Layer 4 of a small transformer language model trained on English Wikipedia (15 layers, counted from 0, width 96).
A neuron adds its activation times its output weights to the MLP's output. To switch it off is to set its activation to zero at one token and run the rest of the model.
A neuron's activation on a vector x is SiLU(gate . x) times (in . x), where the dot is the dot product.

Input weights of the MLP neurons that the questions are about. A number n stands for (n - 128) times 0.0044.
n103 gate: 142, 128, 115, 144, 160, 96, 205, 128, 127, 142, 69, 154, 45, 100, 158, 124, 140, 174, 156, 130, 151, 91, 195, 113, 77, 236, 103, 157, 163, 137, 112, 42, 172, 169, 111, 116, 49, 170, 110, 108, 70, 139, 95, 130, 172, 130, 153, 128, 151, 145, 105, 134, 131, 162, 135, 76, 78, 99, 199, 102, 123, 91, 130, 170, 126, 143, 134, 98, 83, 144, 93, 176, 128, 159, 125, 96, 161, 153, 155, 166, 106, 139, 126, 125, 157, 125, 177, 75, 116, 131, 168, 151, 99, 143, 98, 79
n110 gate: 111, 110, 133, 123, 167, 159, 66, 164, 139, 99, 90, 104, 144, 176, 179, 121, 154, 166, 136, 142, 118, 163, 114, 178, 128, 162, 121, 130, 173, 189, 123, 136, 122, 97, 75, 176, 97, 118, 139, 106, 63, 96, 182, 143, 169, 139, 132, 132, 193, 147, 114, 108, 93, 92, 89, 116, 104, 88, 134, 28, 123, 145, 164, 97, 98, 133, 158, 128, 147, 122, 145, 106, 73, 135, 166, 41, 131, 162, 140, 162, 144, 120, 117, 169, 149, 111, 146, 155, 221, 148, 140, 119, 133, 86, 105, 91
n150 gate: 72, 138, 136, 128, 152, 108, 85, 173, 183, 173, 90, 142, 163, 127, 114, 138, 116, 132, 170, 115, 188, 125, 154, 120, 171, 107, 135, 131, 108, 121, 129, 85, 171, 156, 102, 123, 156, 138, 114, 77, 119, 170, 113, 164, 142, 111, 96, 133, 76, 156, 155, 116, 64, 134, 31, 128, 143, 196, 135, 152, 137, 193, 97, 140, 142, 112, 116, 120, 90, 101, 131, 150, 149, 133, 82, 111, 170, 144, 158, 118, 144, 140, 84, 131, 114, 90, 140, 139, 150, 112, 98, 159, 136, 178, 145, 125
n193 gate: 69, 129, 191, 66, 77, 107, 129, 133, 98, 96, 79, 120, 93, 119, 166, 86, 145, 122, 117, 116, 151, 141, 164, 110, 124, 137, 119, 163, 171, 161, 92, 158, 112, 80, 120, 151, 94, 178, 151, 122, 137, 117, 141, 131, 67, 92, 141, 96, 114, 133, 174, 117, 88, 168, 135, 83, 113, 109, 109, 151, 125, 118, 82, 142, 89, 111, 57, 118, 145, 96, 160, 149, 126, 184, 102, 144, 72, 135, 196, 162, 122, 106, 97, 58, 146, 82, 158, 146, 133, 121, 169, 115, 134, 120, 70, 176
n201 gate: 150, 149, 109, 183, 133, 147, 199, 118, 87, 161, 103, 167, 49, 111, 172, 83, 127, 30, 120, 112, 109, 73, 187, 215, 131, 122, 187, 160, 130, 155, 103, 137, 95, 106, 109, 160, 170, 141, 112, 158, 153, 65, 159, 138, 135, 102, 127, 113, 125, 139, 118, 135, 109, 89, 191, 101, 93, 131, 161, 139, 158, 95, 145, 133, 95, 123, 155, 98, 159, 179, 145, 125, 123, 82, 118, 42, 130, 113, 121, 162, 134, 146, 87, 160, 125, 88, 100, 134, 86, 141, 91, 120, 112, 108, 117, 129
n210 gate: 108, 160, 91, 153, 132, 156, 79, 129, 227, 121, 124, 97, 57, 104, 164, 120, 97, 70, 115, 159, 51, 133, 104, 126, 90, 169, 117, 152, 113, 130, 92, 120, 126, 130, 74, 151, 88, 160, 175, 155, 137, 167, 154, 109, 145, 155, 150, 103, 149, 135, 123, 145, 159, 147, 108, 167, 138, 149, 125, 130, 143, 104, 62, 62, 91, 155, 131, 90, 106, 91, 149, 149, 137, 92, 155, 84, 142, 62, 109, 134, 94, 123, 132, 134, 74, 120, 143, 87, 148, 154, 141, 158, 204, 144, 114, 143
n216 gate: 87, 160, 134, 62, 117, 147, 91, 121, 132, 124, 141, 147, 95, 180, 124, 154, 137, 169, 163, 198, 118, 141, 106, 151, 130, 122, 109, 156, 135, 52, 86, 149, 97, 168, 148, 138, 107, 119, 138, 115, 27, 123, 142, 131, 94, 142, 104, 179, 159, 140, 144, 138, 172, 140, 101, 105, 111, 96, 99, 152, 137, 94, 128, 126, 152, 146, 206, 103, 88, 147, 171, 134, 141, 202, 85, 86, 71, 176, 135, 114, 128, 87, 162, 120, 119, 158, 102, 122, 190, 155, 169, 115, 219, 111, 109, 135
n103 in: 86, 108, 130, 92, 186, 103, 99, 144, 129, 127, 140, 127, 166, 119, 125, 168, 145, 113, 136, 95, 92, 100, 140, 158, 122, 129, 73, 103, 69, 117, 118, 150, 148, 88, 99, 91, 158, 140, 140, 141, 178, 89, 148, 107, 103, 132, 104, 195, 123, 161, 137, 168, 154, 140, 155, 192, 165, 102, 101, 125, 123, 125, 146, 138, 130, 97, 231, 129, 139, 114, 76, 105, 77, 120, 137, 116, 177, 117, 115, 107, 121, 159, 114, 109, 130, 106, 96, 137, 158, 133, 92, 122, 158, 151, 124, 128
n110 in: 133, 188, 153, 137, 129, 123, 50, 128, 103, 92, 93, 111, 132, 111, 130, 91, 152, 155, 139, 82, 147, 161, 129, 111, 134, 177, 108, 125, 115, 124, 199, 81, 163, 199, 151, 151, 135, 139, 124, 120, 125, 77, 126, 125, 109, 139, 123, 158, 87, 100, 120, 83, 134, 165, 152, 123, 130, 117, 163, 144, 195, 160, 114, 101, 130, 40, 120, 141, 120, 157, 148, 84, 101, 119, 61, 152, 86, 135, 103, 108, 152, 161, 124, 157, 111, 113, 116, 150, 102, 104, 158, 148, 175, 147, 103, 113
n150 in: 136, 111, 135, 149, 136, 101, 101, 67, 126, 101, 83, 132, 115, 119, 197, 188, 170, 123, 164, 126, 151, 162, 179, 150, 98, 81, 116, 96, 133, 39, 64, 109, 165, 123, 125, 124, 80, 136, 155, 128, 169, 97, 150, 131, 101, 108, 115, 105, 173, 78, 100, 149, 57, 131, 103, 144, 162, 139, 143, 98, 91, 114, 189, 83, 99, 97, 129, 141, 107, 121, 162, 112, 143, 138, 114, 135, 143, 62, 139, 165, 128, 118, 130, 160, 179, 95, 152, 131, 117, 148, 98, 117, 133, 155, 115, 125
n193 in: 119, 147, 144, 95, 115, 168, 158, 177, 87, 128, 159, 131, 95, 163, 93, 138, 209, 109, 101, 171, 115, 105, 105, 134, 153, 119, 135, 128, 152, 117, 106, 113, 105, 117, 147, 86, 90, 187, 120, 91, 143, 63, 81, 125, 63, 99, 146, 97, 127, 181, 119, 149, 164, 162, 171, 81, 143, 132, 69, 95, 94, 83, 200, 154, 153, 147, 96, 152, 81, 142, 165, 91, 171, 97, 72, 94, 161, 81, 165, 150, 98, 116, 239, 101, 144, 175, 115, 165, 123, 62, 119, 132, 153, 110, 97, 130
n201 in: 69, 172, 111, 90, 121, 165, 91, 103, 135, 91, 72, 118, 136, 129, 118, 135, 89, 62, 149, 128, 166, 111, 182, 98, 135, 102, 103, 84, 133, 134, 49, 142, 124, 77, 123, 125, 112, 157, 157, 142, 143, 140, 88, 104, 115, 172, 106, 134, 101, 100, 140, 106, 102, 98, 91, 92, 171, 161, 182, 108, 80, 80, 180, 67, 195, 101, 90, 138, 133, 161, 104, 116, 106, 176, 143, 106, 101, 183, 147, 162, 147, 103, 120, 167, 155, 163, 132, 144, 122, 109, 173, 147, 112, 109, 108, 144
n210 in: 142, 199, 132, 108, 166, 103, 145, 108, 125, 172, 121, 113, 125, 205, 90, 111, 192, 147, 123, 147, 183, 119, 124, 140, 104, 119, 106, 119, 170, 122, 141, 153, 154, 139, 153, 106, 113, 123, 135, 152, 117, 127, 130, 172, 128, 153, 117, 138, 67, 112, 142, 130, 126, 134, 104, 116, 93, 122, 139, 131, 127, 145, 98, 150, 74, 126, 184, 69, 104, 89, 120, 162, 121, 77, 140, 145, 165, 159, 128, 145, 105, 142, 161, 96, 118, 155, 168, 106, 165, 142, 101, 146, 168, 135, 135, 145
n216 in: 93, 146, 157, 143, 248, 106, 103, 123, 120, 145, 131, 133, 117, 86, 179, 109, 165, 140, 84, 155, 153, 119, 139, 131, 196, 94, 118, 137, 125, 149, 116, 135, 153, 111, 122, 193, 130, 88, 153, 131, 97, 175, 125, 154, 101, 69, 120, 103, 78, 123, 133, 99, 126, 133, 165, 132, 98, 109, 191, 160, 122, 150, 108, 104, 175, 87, 149, 104, 111, 91, 149, 157, 134, 169, 131, 148, 135, 101, 108, 199, 176, 125, 80, 183, 144, 140, 133, 98, 139, 148, 127, 83, 90, 181, 95, 173

Output weights of the MLP neurons that the questions are about. A number n stands for (n - 128) times 0.0046.
n103: 68, 117, 187, 139, 159, 96, 134, 102, 108, 123, 101, 94, 164, 83, 129, 140, 125, 102, 67, 171, 174, 162, 135, 133, 121, 135, 115, 250, 161, 165, 147, 150, 154, 127, 83, 102, 136, 136, 114, 133, 134, 81, 88, 146, 90, 76, 161, 145, 144, 134, 127, 118, 145, 108, 119, 145, 65, 94, 141, 105, 84, 133, 133, 151, 88, 160, 117, 43, 122, 155, 93, 138, 122, 145, 117, 67, 117, 125, 129, 131, 98, 131, 132, 114, 105, 132, 144, 91, 139, 153, 149, 81, 167, 127, 92, 121
n110: 125, 111, 137, 165, 150, 117, 117, 111, 160, 59, 130, 137, 127, 55, 117, 184, 165, 134, 119, 126, 144, 84, 177, 128, 80, 128, 111, 79, 149, 143, 75, 120, 128, 138, 146, 103, 118, 101, 138, 97, 143, 185, 153, 106, 110, 165, 71, 155, 107, 108, 132, 121, 165, 147, 138, 142, 158, 127, 137, 173, 115, 131, 140, 97, 74, 96, 145, 154, 136, 104, 89, 114, 148, 137, 127, 119, 134, 129, 134, 150, 140, 131, 138, 171, 134, 138, 143, 156, 30, 121, 129, 145, 130, 98, 85, 154
n150: 109, 103, 101, 169, 156, 126, 140, 159, 159, 128, 184, 140, 101, 118, 112, 196, 161, 167, 92, 144, 173, 80, 89, 111, 132, 88, 134, 86, 149, 154, 125, 121, 130, 117, 146, 44, 142, 112, 98, 163, 114, 106, 78, 114, 106, 131, 93, 145, 130, 72, 108, 135, 140, 136, 169, 101, 98, 150, 144, 113, 121, 61, 118, 79, 118, 116, 141, 145, 112, 82, 118, 106, 141, 163, 141, 107, 155, 149, 164, 130, 76, 131, 95, 118, 121, 138, 131, 171, 117, 108, 159, 98, 156, 105, 125, 172
n193: 144, 78, 127, 142, 134, 61, 143, 94, 202, 92, 116, 145, 149, 177, 122, 127, 89, 139, 145, 145, 161, 127, 97, 147, 136, 126, 123, 109, 144, 149, 182, 146, 151, 107, 187, 95, 119, 52, 124, 101, 80, 112, 96, 149, 79, 98, 144, 149, 154, 137, 111, 134, 114, 112, 165, 131, 116, 123, 73, 123, 148, 125, 96, 109, 88, 129, 126, 166, 133, 114, 70, 115, 129, 144, 203, 132, 103, 127, 148, 71, 130, 95, 160, 99, 173, 123, 72, 177, 166, 174, 102, 129, 154, 127, 117, 121
n201: 89, 121, 44, 132, 88, 114, 129, 95, 120, 126, 153, 193, 142, 132, 146, 144, 135, 83, 107, 154, 142, 149, 174, 93, 232, 106, 113, 121, 157, 112, 142, 146, 151, 125, 141, 160, 137, 112, 187, 123, 135, 173, 160, 151, 79, 137, 154, 136, 123, 61, 118, 84, 102, 116, 94, 132, 119, 80, 173, 141, 80, 164, 139, 128, 140, 121, 122, 129, 117, 180, 174, 160, 126, 80, 117, 78, 85, 147, 68, 115, 139, 93, 84, 188, 110, 154, 130, 158, 136, 96, 146, 141, 123, 133, 116, 131
n210: 132, 127, 152, 121, 164, 97, 171, 118, 123, 86, 179, 102, 76, 121, 128, 59, 82, 133, 125, 132, 148, 165, 131, 137, 115, 102, 176, 116, 154, 106, 140, 76, 115, 120, 177, 107, 93, 86, 142, 127, 98, 70, 92, 170, 137, 87, 133, 138, 144, 97, 109, 121, 115, 120, 93, 159, 123, 137, 90, 117, 140, 119, 162, 174, 138, 106, 169, 122, 96, 141, 150, 121, 135, 106, 176, 94, 126, 110, 144, 119, 155, 103, 132, 123, 153, 144, 94, 147, 130, 138, 135, 95, 153, 122, 147, 100
n216: 153, 134, 132, 104, 115, 67, 93, 139, 135, 83, 139, 154, 131, 114, 138, 108, 143, 80, 105, 145, 157, 129, 100, 142, 192, 39, 112, 129, 72, 153, 122, 107, 81, 113, 217, 116, 155, 161, 132, 138, 110, 208, 175, 65, 158, 126, 111, 92, 112, 112, 166, 143, 104, 132, 139, 171, 134, 89, 172, 134, 113, 117, 150, 113, 143, 103, 98, 118, 132, 75, 125, 105, 176, 68, 148, 131, 127, 141, 111, 159, 149, 93, 178, 159, 113, 129, 133, 117, 99, 145, 114, 103, 116, 116, 156, 92

Each question names a token from some text and the token that comes next. It shows the vector x that enters the MLP there. A number n stands for (n - 128) times 0.03.

Then comes g, the gradient of the next token's log-probability with respect to the MLP's output, scaled to length 1. A neuron's effect is roughly proportional to its activation times (output weights . g). A number n stands for (n - 128) times 0.0037.

" In", then " 195"
x: 221, 149, 127, 117, 76, 132, 177, 109, 134, 114, 103, 135, 109, 166, 122, 70, 175, 207, 120, 156, 86, 128, 140, 111, 116, 111, 164, 90, 157, 111, 172, 106, 118, 208, 158, 112, 138, 136, 116, 93, 162, 165, 154, 112, 199, 149, 132, 51, 117, 127, 128, 138, 140, 166, 135, 88, 136, 158, 127, 123, 150, 123, 144, 144, 144, 120, 75, 134, 91, 131, 117, 136, 178, 135, 136, 162, 116, 155, 145, 128, 122, 152, 136, 116, 128, 135, 121, 139, 142, 117, 96, 139, 21, 156, 114, 121
g: 152, 102, 138, 86, 98, 121, 155, 113, 101, 138, 201, 126, 133, 120, 100, 168, 116, 116, 128, 104, 108, 88, 93, 152, 152, 106, 102, 139, 137, 134, 93, 96, 123, 97, 141, 134, 147, 155, 150, 101, 137, 147, 135, 132, 154, 125, 150, 152, 167, 142, 165, 163, 140, 89, 116, 145, 136, 130, 159, 144, 130, 107, 71, 125, 121, 140, 165, 136, 76, 142, 181, 167, 145, 194, 146, 103, 168, 135, 177, 116, 90, 90, 177, 135, 121, 113, 86, 124, 152, 103, 111, 182, 123, 114, 79, 136
Switching off which neuron hurts the next token most? n103

".", then " N"
x: 93, 122, 179, 75, 144, 93, 140, 98, 128, 103, 111, 140, 147, 112, 125, 166, 154, 108, 92, 99, 107, 88, 146, 124, 140, 99, 123, 116, 173, 142, 143, 138, 184, 112, 130, 80, 142, 130, 85, 85, 104, 139, 159, 128, 96, 96, 128, 30, 120, 128, 128, 120, 126, 127, 129, 188, 154, 117, 77, 133, 124, 124, 175, 190, 101, 93, 133, 124, 154, 123, 160, 136, 144, 91, 111, 157, 142, 106, 165, 128, 154, 142, 120, 137, 128, 117, 130, 115, 103, 111, 143, 135, 122, 160, 118, 125
g: 141, 162, 166, 164, 107, 142, 132, 177, 175, 180, 89, 144, 129, 72, 144, 136, 126, 147, 130, 125, 88, 136, 147, 132, 124, 143, 142, 130, 133, 93, 146, 137, 110, 106, 112, 123, 149, 74, 133, 115, 150, 159, 151, 116, 145, 153, 163, 114, 177, 156, 137, 121, 146, 174, 130, 112, 123, 172, 142, 132, 143, 99, 148, 124, 117, 174, 176, 137, 123, 149, 101, 167, 167, 193, 150, 167, 127, 113, 180, 124, 132, 93, 157, 162, 125, 130, 181, 78, 128, 121, 106, 188, 146, 146, 100, 105
Which neuron, switched off, raises the next token's probability most? n193

" first", then "-"
x: 161, 143, 168, 127, 140, 96, 132, 59, 213, 106, 184, 110, 113, 121, 98, 139, 47, 172, 99, 126, 156, 115, 197, 102, 148, 94, 115, 103, 147, 89, 96, 134, 113, 87, 118, 104, 74, 129, 153, 144, 104, 148, 102, 122, 169, 180, 126, 153, 43, 102, 128, 114, 148, 106, 156, 141, 80, 177, 142, 126, 128, 132, 105, 107, 159, 105, 109, 129, 145, 46, 88, 88, 130, 134, 159, 142, 164, 69, 122, 128, 140, 156, 121, 117, 128, 140, 127, 94, 137, 164, 136, 116, 160, 120, 147, 121
g: 127, 169, 118, 128, 125, 223, 197, 71, 114, 159, 122, 99, 98, 140, 125, 117, 144, 132, 110, 135, 173, 148, 104, 62, 176, 167, 122, 105, 159, 92, 129, 178, 92, 114, 110, 131, 121, 139, 115, 149, 147, 155, 97, 153, 137, 123, 90, 66, 97, 105, 165, 110, 139, 115, 147, 130, 108, 132, 125, 161, 127, 101, 138, 161, 155, 132, 150, 140, 111, 111, 99, 160, 135, 97, 131, 105, 125, 150, 144, 133, 129, 189, 140, 116, 139, 139, 99, 143, 120, 163, 161, 143, 126, 123, 131, 169
Which neuron, switched off, raises the next token's probability most? n193

"ute", then " of"
x: 113, 101, 183, 110, 153, 129, 48, 69, 123, 162, 91, 125, 133, 146, 135, 171, 165, 155, 105, 145, 161, 141, 138, 122, 152, 98, 157, 92, 92, 132, 129, 160, 162, 166, 128, 134, 114, 92, 143, 87, 95, 147, 109, 145, 149, 105, 109, 135, 133, 120, 128, 98, 134, 133, 130, 122, 121, 112, 166, 125, 75, 136, 122, 79, 138, 131, 180, 131, 103, 144, 115, 132, 99, 125, 178, 126, 130, 101, 135, 128, 134, 118, 151, 187, 128, 98, 106, 149, 155, 110, 123, 112, 123, 176, 114, 173
g: 139, 141, 134, 145, 95, 116, 163, 147, 161, 138, 127, 114, 116, 131, 93, 181, 122, 131, 144, 134, 106, 102, 127, 119, 128, 147, 134, 136, 171, 132, 112, 124, 143, 166, 102, 122, 139, 59, 128, 61, 102, 157, 95, 138, 139, 178, 146, 119, 105, 124, 145, 138, 135, 107, 194, 119, 124, 129, 119, 85, 110, 106, 184, 119, 110, 119, 140, 128, 46, 134, 126, 120, 182, 160, 149, 108, 134, 109, 120, 164, 122, 130, 168, 219, 145, 96, 96, 145, 115, 113, 139, 181, 126, 105, 132, 118
Which neuron, switched off, raises the next token's probability most? n216

"ar", then "ment"
x: 115, 208, 90, 77, 141, 145, 131, 113, 149, 149, 129, 107, 114, 77, 101, 86, 121, 44, 133, 129, 126, 186, 131, 164, 162, 153, 108, 96, 85, 148, 122, 152, 207, 152, 139, 123, 125, 21, 132, 140, 129, 139, 155, 118, 108, 122, 119, 122, 90, 95, 128, 57, 96, 66, 173, 124, 109, 93, 102, 127, 165, 110, 166, 160, 117, 138, 132, 141, 135, 158, 156, 144, 140, 111, 93, 107, 102, 110, 67, 128, 135, 124, 138, 94, 128, 144, 129, 139, 132, 164, 115, 61, 153, 120, 127, 167
g: 155, 140, 146, 197, 133, 117, 88, 148, 114, 117, 175, 126, 140, 104, 183, 140, 73, 112, 127, 82, 78, 140, 101, 113, 94, 132, 64, 143, 101, 158, 99, 140, 166, 123, 114, 155, 92, 106, 118, 176, 140, 117, 112, 97, 113, 166, 135, 86, 133, 130, 133, 158, 164, 89, 140, 130, 139, 147, 176, 125, 158, 142, 109, 87, 111, 142, 130, 108, 117, 123, 105, 139, 103, 155, 144, 123, 138, 91, 138, 121, 120, 153, 75, 166, 139, 123, 126, 135, 167, 187, 76, 92, 128, 122, 100, 130
Which neuron, switched off, raises the next token's probability most? n201

"ir", then "its"
x: 138, 170, 171, 99, 118, 119, 135, 105, 151, 157, 142, 68, 127, 117, 84, 136, 139, 117, 82, 169, 159, 227, 88, 114, 133, 115, 151, 114, 178, 167, 120, 113, 67, 66, 129, 106, 57, 111, 124, 137, 93, 80, 142, 141, 173, 134, 116, 110, 175, 103, 127, 147, 88, 119, 109, 111, 148, 129, 166, 115, 110, 141, 124, 127, 141, 161, 202, 134, 128, 157, 88, 116, 150, 127, 163, 141, 164, 160, 158, 128, 109, 138, 141, 94, 128, 120, 143, 131, 215, 125, 69, 76, 34, 141, 142, 145
g: 136, 206, 147, 137, 117, 145, 142, 162, 127, 103, 111, 128, 108, 159, 108, 95, 120, 82, 109, 106, 142, 134, 124, 141, 95, 137, 135, 131, 140, 182, 157, 110, 137, 121, 105, 143, 227, 163, 124, 145, 141, 132, 80, 140, 121, 103, 84, 91, 107, 113, 144, 119, 156, 151, 134, 136, 204, 84, 126, 146, 103, 161, 185, 97, 86, 144, 156, 117, 140, 89, 115, 143, 127, 110, 94, 131, 113, 97, 113, 131, 105, 148, 151, 127, 110, 142, 116, 146, 148, 148, 140, 169, 80, 105, 104, 145
Which neuron, switched off, raises the next token's probability most? n110

"ed", then " Sp"
x: 135, 179, 85, 149, 126, 136, 65, 111, 135, 131, 163, 138, 137, 151, 97, 106, 96, 146, 162, 139, 135, 140, 49, 105, 125, 110, 120, 85, 178, 141, 122, 106, 152, 117, 114, 104, 79, 96, 98, 133, 173, 145, 149, 137, 180, 121, 118, 70, 145, 97, 128, 73, 120, 139, 103, 137, 151, 96, 161, 125, 110, 152, 167, 97, 129, 146, 142, 135, 124, 135, 133, 86, 86, 139, 123, 164, 168, 118, 130, 128, 140, 150, 86, 132, 128, 136, 129, 147, 108, 95, 189, 148, 167, 109, 138, 85
g: 168, 119, 96, 144, 110, 37, 134, 150, 175, 137, 131, 163, 111, 115, 141, 105, 103, 105, 146, 181, 94, 120, 98, 81, 111, 107, 138, 122, 119, 137, 71, 161, 103, 115, 115, 134, 111, 157, 76, 122, 116, 117, 130, 97, 102, 168, 116, 158, 124, 145, 128, 115, 131, 134, 121, 106, 156, 166, 160, 147, 122, 101, 137, 92, 110, 115, 179, 126, 129, 139, 158, 147, 110, 121, 115, 154, 114, 142, 107, 123, 81, 100, 130, 177, 134, 97, 99, 130, 91, 201, 164, 109, 158, 156, 163, 99
Switching off which neuron hurts the next token most? n110

"le", then " ann"
x: 109, 99, 166, 86, 192, 143, 76, 74, 99, 146, 136, 111, 128, 120, 112, 157, 134, 164, 102, 162, 118, 166, 86, 127, 122, 88, 107, 86, 141, 147, 138, 164, 193, 160, 128, 126, 162, 73, 125, 113, 116, 141, 149, 144, 171, 78, 115, 172, 79, 132, 127, 109, 51, 110, 145, 133, 108, 111, 142, 133, 92, 112, 131, 105, 108, 116, 183, 137, 111, 119, 127, 124, 138, 115, 97, 137, 93, 105, 137, 128, 136, 117, 133, 133, 128, 107, 110, 139, 160, 165, 87, 85, 94, 110, 152, 164
g: 122, 172, 99, 155, 135, 89, 130, 55, 120, 84, 168, 135, 134, 196, 146, 112, 142, 141, 104, 99, 123, 146, 159, 136, 136, 106, 128, 119, 140, 85, 123, 113, 76, 102, 136, 148, 110, 164, 133, 164, 163, 122, 104, 144, 162, 91, 122, 144, 141, 90, 146, 151, 159, 162, 96, 123, 171, 151, 126, 143, 91, 100, 91, 109, 174, 121, 134, 117, 152, 124, 103, 104, 91, 97, 150, 141, 165, 134, 125, 127, 187, 92, 139, 153, 141, 113, 105, 110, 123, 145, 178, 121, 124, 149, 89, 190
Switching off which neuron hurts the next token most? n216

"en", then "o"
x: 126, 139, 95, 152, 104, 132, 100, 128, 136, 155, 134, 143, 134, 126, 161, 148, 200, 114, 144, 123, 139, 130, 128, 89, 116, 101, 120, 79, 123, 146, 87, 116, 115, 110, 113, 107, 155, 165, 126, 135, 133, 166, 91, 147, 113, 137, 115, 168, 142, 77, 127, 140, 129, 136, 94, 97, 144, 137, 117, 133, 90, 136, 97, 98, 144, 149, 105, 142, 112, 76, 139, 183, 106, 140, 162, 124, 121, 93, 101, 128, 131, 130, 125, 103, 128, 112, 109, 140, 59, 138, 114, 132, 125, 137, 155, 151
g: 146, 99, 86, 161, 130, 98, 128, 142, 125, 122, 117, 134, 100, 121, 147, 123, 146, 148, 120, 152, 139, 149, 83, 189, 170, 195, 78, 132, 141, 130, 164, 146, 121, 119, 130, 122, 99, 106, 128, 125, 144, 181, 145, 130, 87, 181, 136, 108, 129, 138, 132, 174, 143, 135, 147, 115, 101, 116, 118, 101, 137, 102, 152, 104, 131, 141, 140, 134, 133, 112, 116, 146, 99, 110, 130, 82, 120, 92, 101, 125, 62, 109, 149, 224, 114, 128, 137, 122, 89, 128, 138, 171, 170, 130, 55, 131
Switching off which neuron hurts the next token most? n150

"et", then "urn"
x: 189, 122, 106, 137, 199, 127, 76, 120, 102, 145, 178, 144, 170, 137, 156, 111, 130, 138, 106, 138, 132, 97, 93, 141, 179, 156, 99, 106, 164, 18, 116, 92, 195, 112, 124, 121, 108, 42, 114, 138, 131, 67, 148, 128, 135, 117, 126, 53, 149, 139, 128, 81, 132, 139, 124, 145, 101, 99, 89, 134, 137, 160, 165, 155, 132, 116, 120, 132, 102, 119, 84, 97, 110, 122, 126, 144, 34, 189, 176, 128, 137, 176, 127, 173, 128, 117, 97, 136, 88, 148, 114, 149, 194, 154, 163, 80
g: 152, 122, 126, 129, 157, 151, 149, 109, 119, 135, 89, 194, 127, 151, 180, 148, 129, 139, 92, 128, 93, 100, 129, 133, 201, 134, 148, 142, 110, 113, 131, 133, 134, 134, 128, 144, 130, 135, 133, 152, 120, 155, 121, 143, 104, 158, 116, 100, 62, 121, 125, 174, 153, 146, 101, 82, 87, 107, 113, 130, 138, 177, 125, 145, 191, 137, 110, 127, 175, 148, 156, 152, 86, 134, 100, 149, 113, 98, 151, 110, 132, 116, 111, 180, 136, 97, 107, 169, 118, 153, 133, 71, 157, 106, 196, 100
Which neuron, switched off, raises the next token's probability most? n110

" which", then " is"
x: 99, 61, 162, 78, 140, 95, 152, 85, 161, 135, 124, 104, 129, 135, 100, 122, 166, 166, 111, 144, 124, 179, 155, 102, 109, 123, 131, 97, 157, 99, 154, 151, 120, 148, 132, 125, 91, 170, 112, 144, 137, 110, 105, 117, 96, 138, 122, 160, 94, 100, 128, 124, 140, 128, 193, 157, 192, 70, 106, 120, 146, 118, 85, 107, 111, 94, 104, 127, 133, 102, 134, 158, 136, 116, 122, 162, 139, 82, 84, 128, 144, 131, 127, 121, 129, 100, 129, 122, 201, 114, 122, 95, 210, 140, 162, 121
g: 170, 115, 147, 102, 137, 77, 130, 78, 123, 140, 144, 137, 127, 182, 169, 76, 134, 142, 101, 129, 148, 170, 122, 123, 159, 94, 159, 131, 102, 182, 173, 125, 116, 97, 120, 148, 121, 89, 147, 110, 108, 172, 73, 123, 125, 105, 141, 190, 134, 119, 156, 101, 193, 152, 157, 109, 116, 113, 99, 138, 176, 154, 129, 182, 113, 152, 125, 151, 53, 119, 153, 130, 158, 148, 160, 117, 151, 111, 111, 128, 114, 145, 136, 116, 120, 123, 90, 134, 131, 141, 170, 149, 137, 143, 137, 113
Switching off which neuron hurts the next token most? n210

" A", then "ra"
x: 161, 105, 123, 107, 162, 103, 100, 100, 149, 130, 88, 144, 109, 137, 100, 114, 137, 119, 122, 133, 155, 116, 137, 126, 132, 20, 129, 98, 75, 139, 143, 133, 127, 192, 160, 83, 97, 136, 104, 103, 145, 81, 155, 132, 161, 161, 119, 138, 97, 119, 128, 133, 143, 140, 102, 154, 139, 166, 147, 125, 127, 132, 171, 138, 113, 130, 80, 131, 126, 133, 137, 135, 134, 177, 113, 137, 168, 148, 104, 128, 128, 72, 131, 90, 128, 154, 100, 128, 65, 137, 141, 114, 88, 166, 152, 188
g: 118, 129, 182, 116, 138, 120, 133, 167, 163, 137, 151, 127, 126, 131, 117, 135, 177, 141, 122, 157, 145, 127, 127, 118, 130, 123, 138, 127, 172, 62, 100, 141, 134, 134, 107, 128, 76, 141, 126, 138, 116, 71, 62, 106, 115, 112, 141, 170, 92, 86, 101, 103, 107, 121, 112, 158, 169, 140, 123, 74, 140, 96, 156, 127, 154, 130, 119, 135, 152, 103, 112, 156, 165, 125, 169, 119, 154, 144, 126, 145, 94, 110, 164, 178, 105, 128, 141, 131, 33, 126, 100, 163, 115, 176, 94, 121
Switching off which neuron hurts the next token most? n150

" Le", then "b"
x: 72, 95, 98, 95, 184, 173, 86, 108, 128, 76, 62, 123, 140, 111, 116, 105, 80, 154, 101, 104, 104, 104, 124, 99, 113, 133, 150, 96, 195, 155, 78, 96, 106, 110, 160, 108, 142, 83, 89, 129, 166, 136, 149, 143, 84, 178, 132, 70, 103, 112, 127, 130, 169, 158, 140, 85, 144, 117, 93, 124, 106, 85, 96, 145, 118, 134, 87, 129, 96, 147, 106, 146, 114, 120, 144, 126, 123, 148, 64, 128, 116, 119, 113, 109, 128, 130, 99, 128, 141, 164, 140, 129, 52, 159, 132, 59
g: 103, 185, 85, 184, 156, 113, 80, 97, 101, 127, 184, 154, 121, 129, 177, 139, 146, 103, 109, 175, 152, 111, 91, 100, 165, 166, 157, 127, 61, 148, 124, 123, 158, 169, 122, 119, 126, 117, 151, 95, 110, 155, 136, 131, 125, 144, 134, 119, 99, 89, 103, 56, 133, 93, 72, 100, 103, 160, 136, 150, 118, 112, 146, 152, 110, 140, 143, 128, 105, 182, 114, 183, 135, 144, 97, 127, 163, 110, 112, 139, 118, 128, 156, 149, 139, 130, 115, 144, 97, 136, 120, 131, 148, 140, 139, 104
Which neuron, switched off, raises the next token's probability most? n201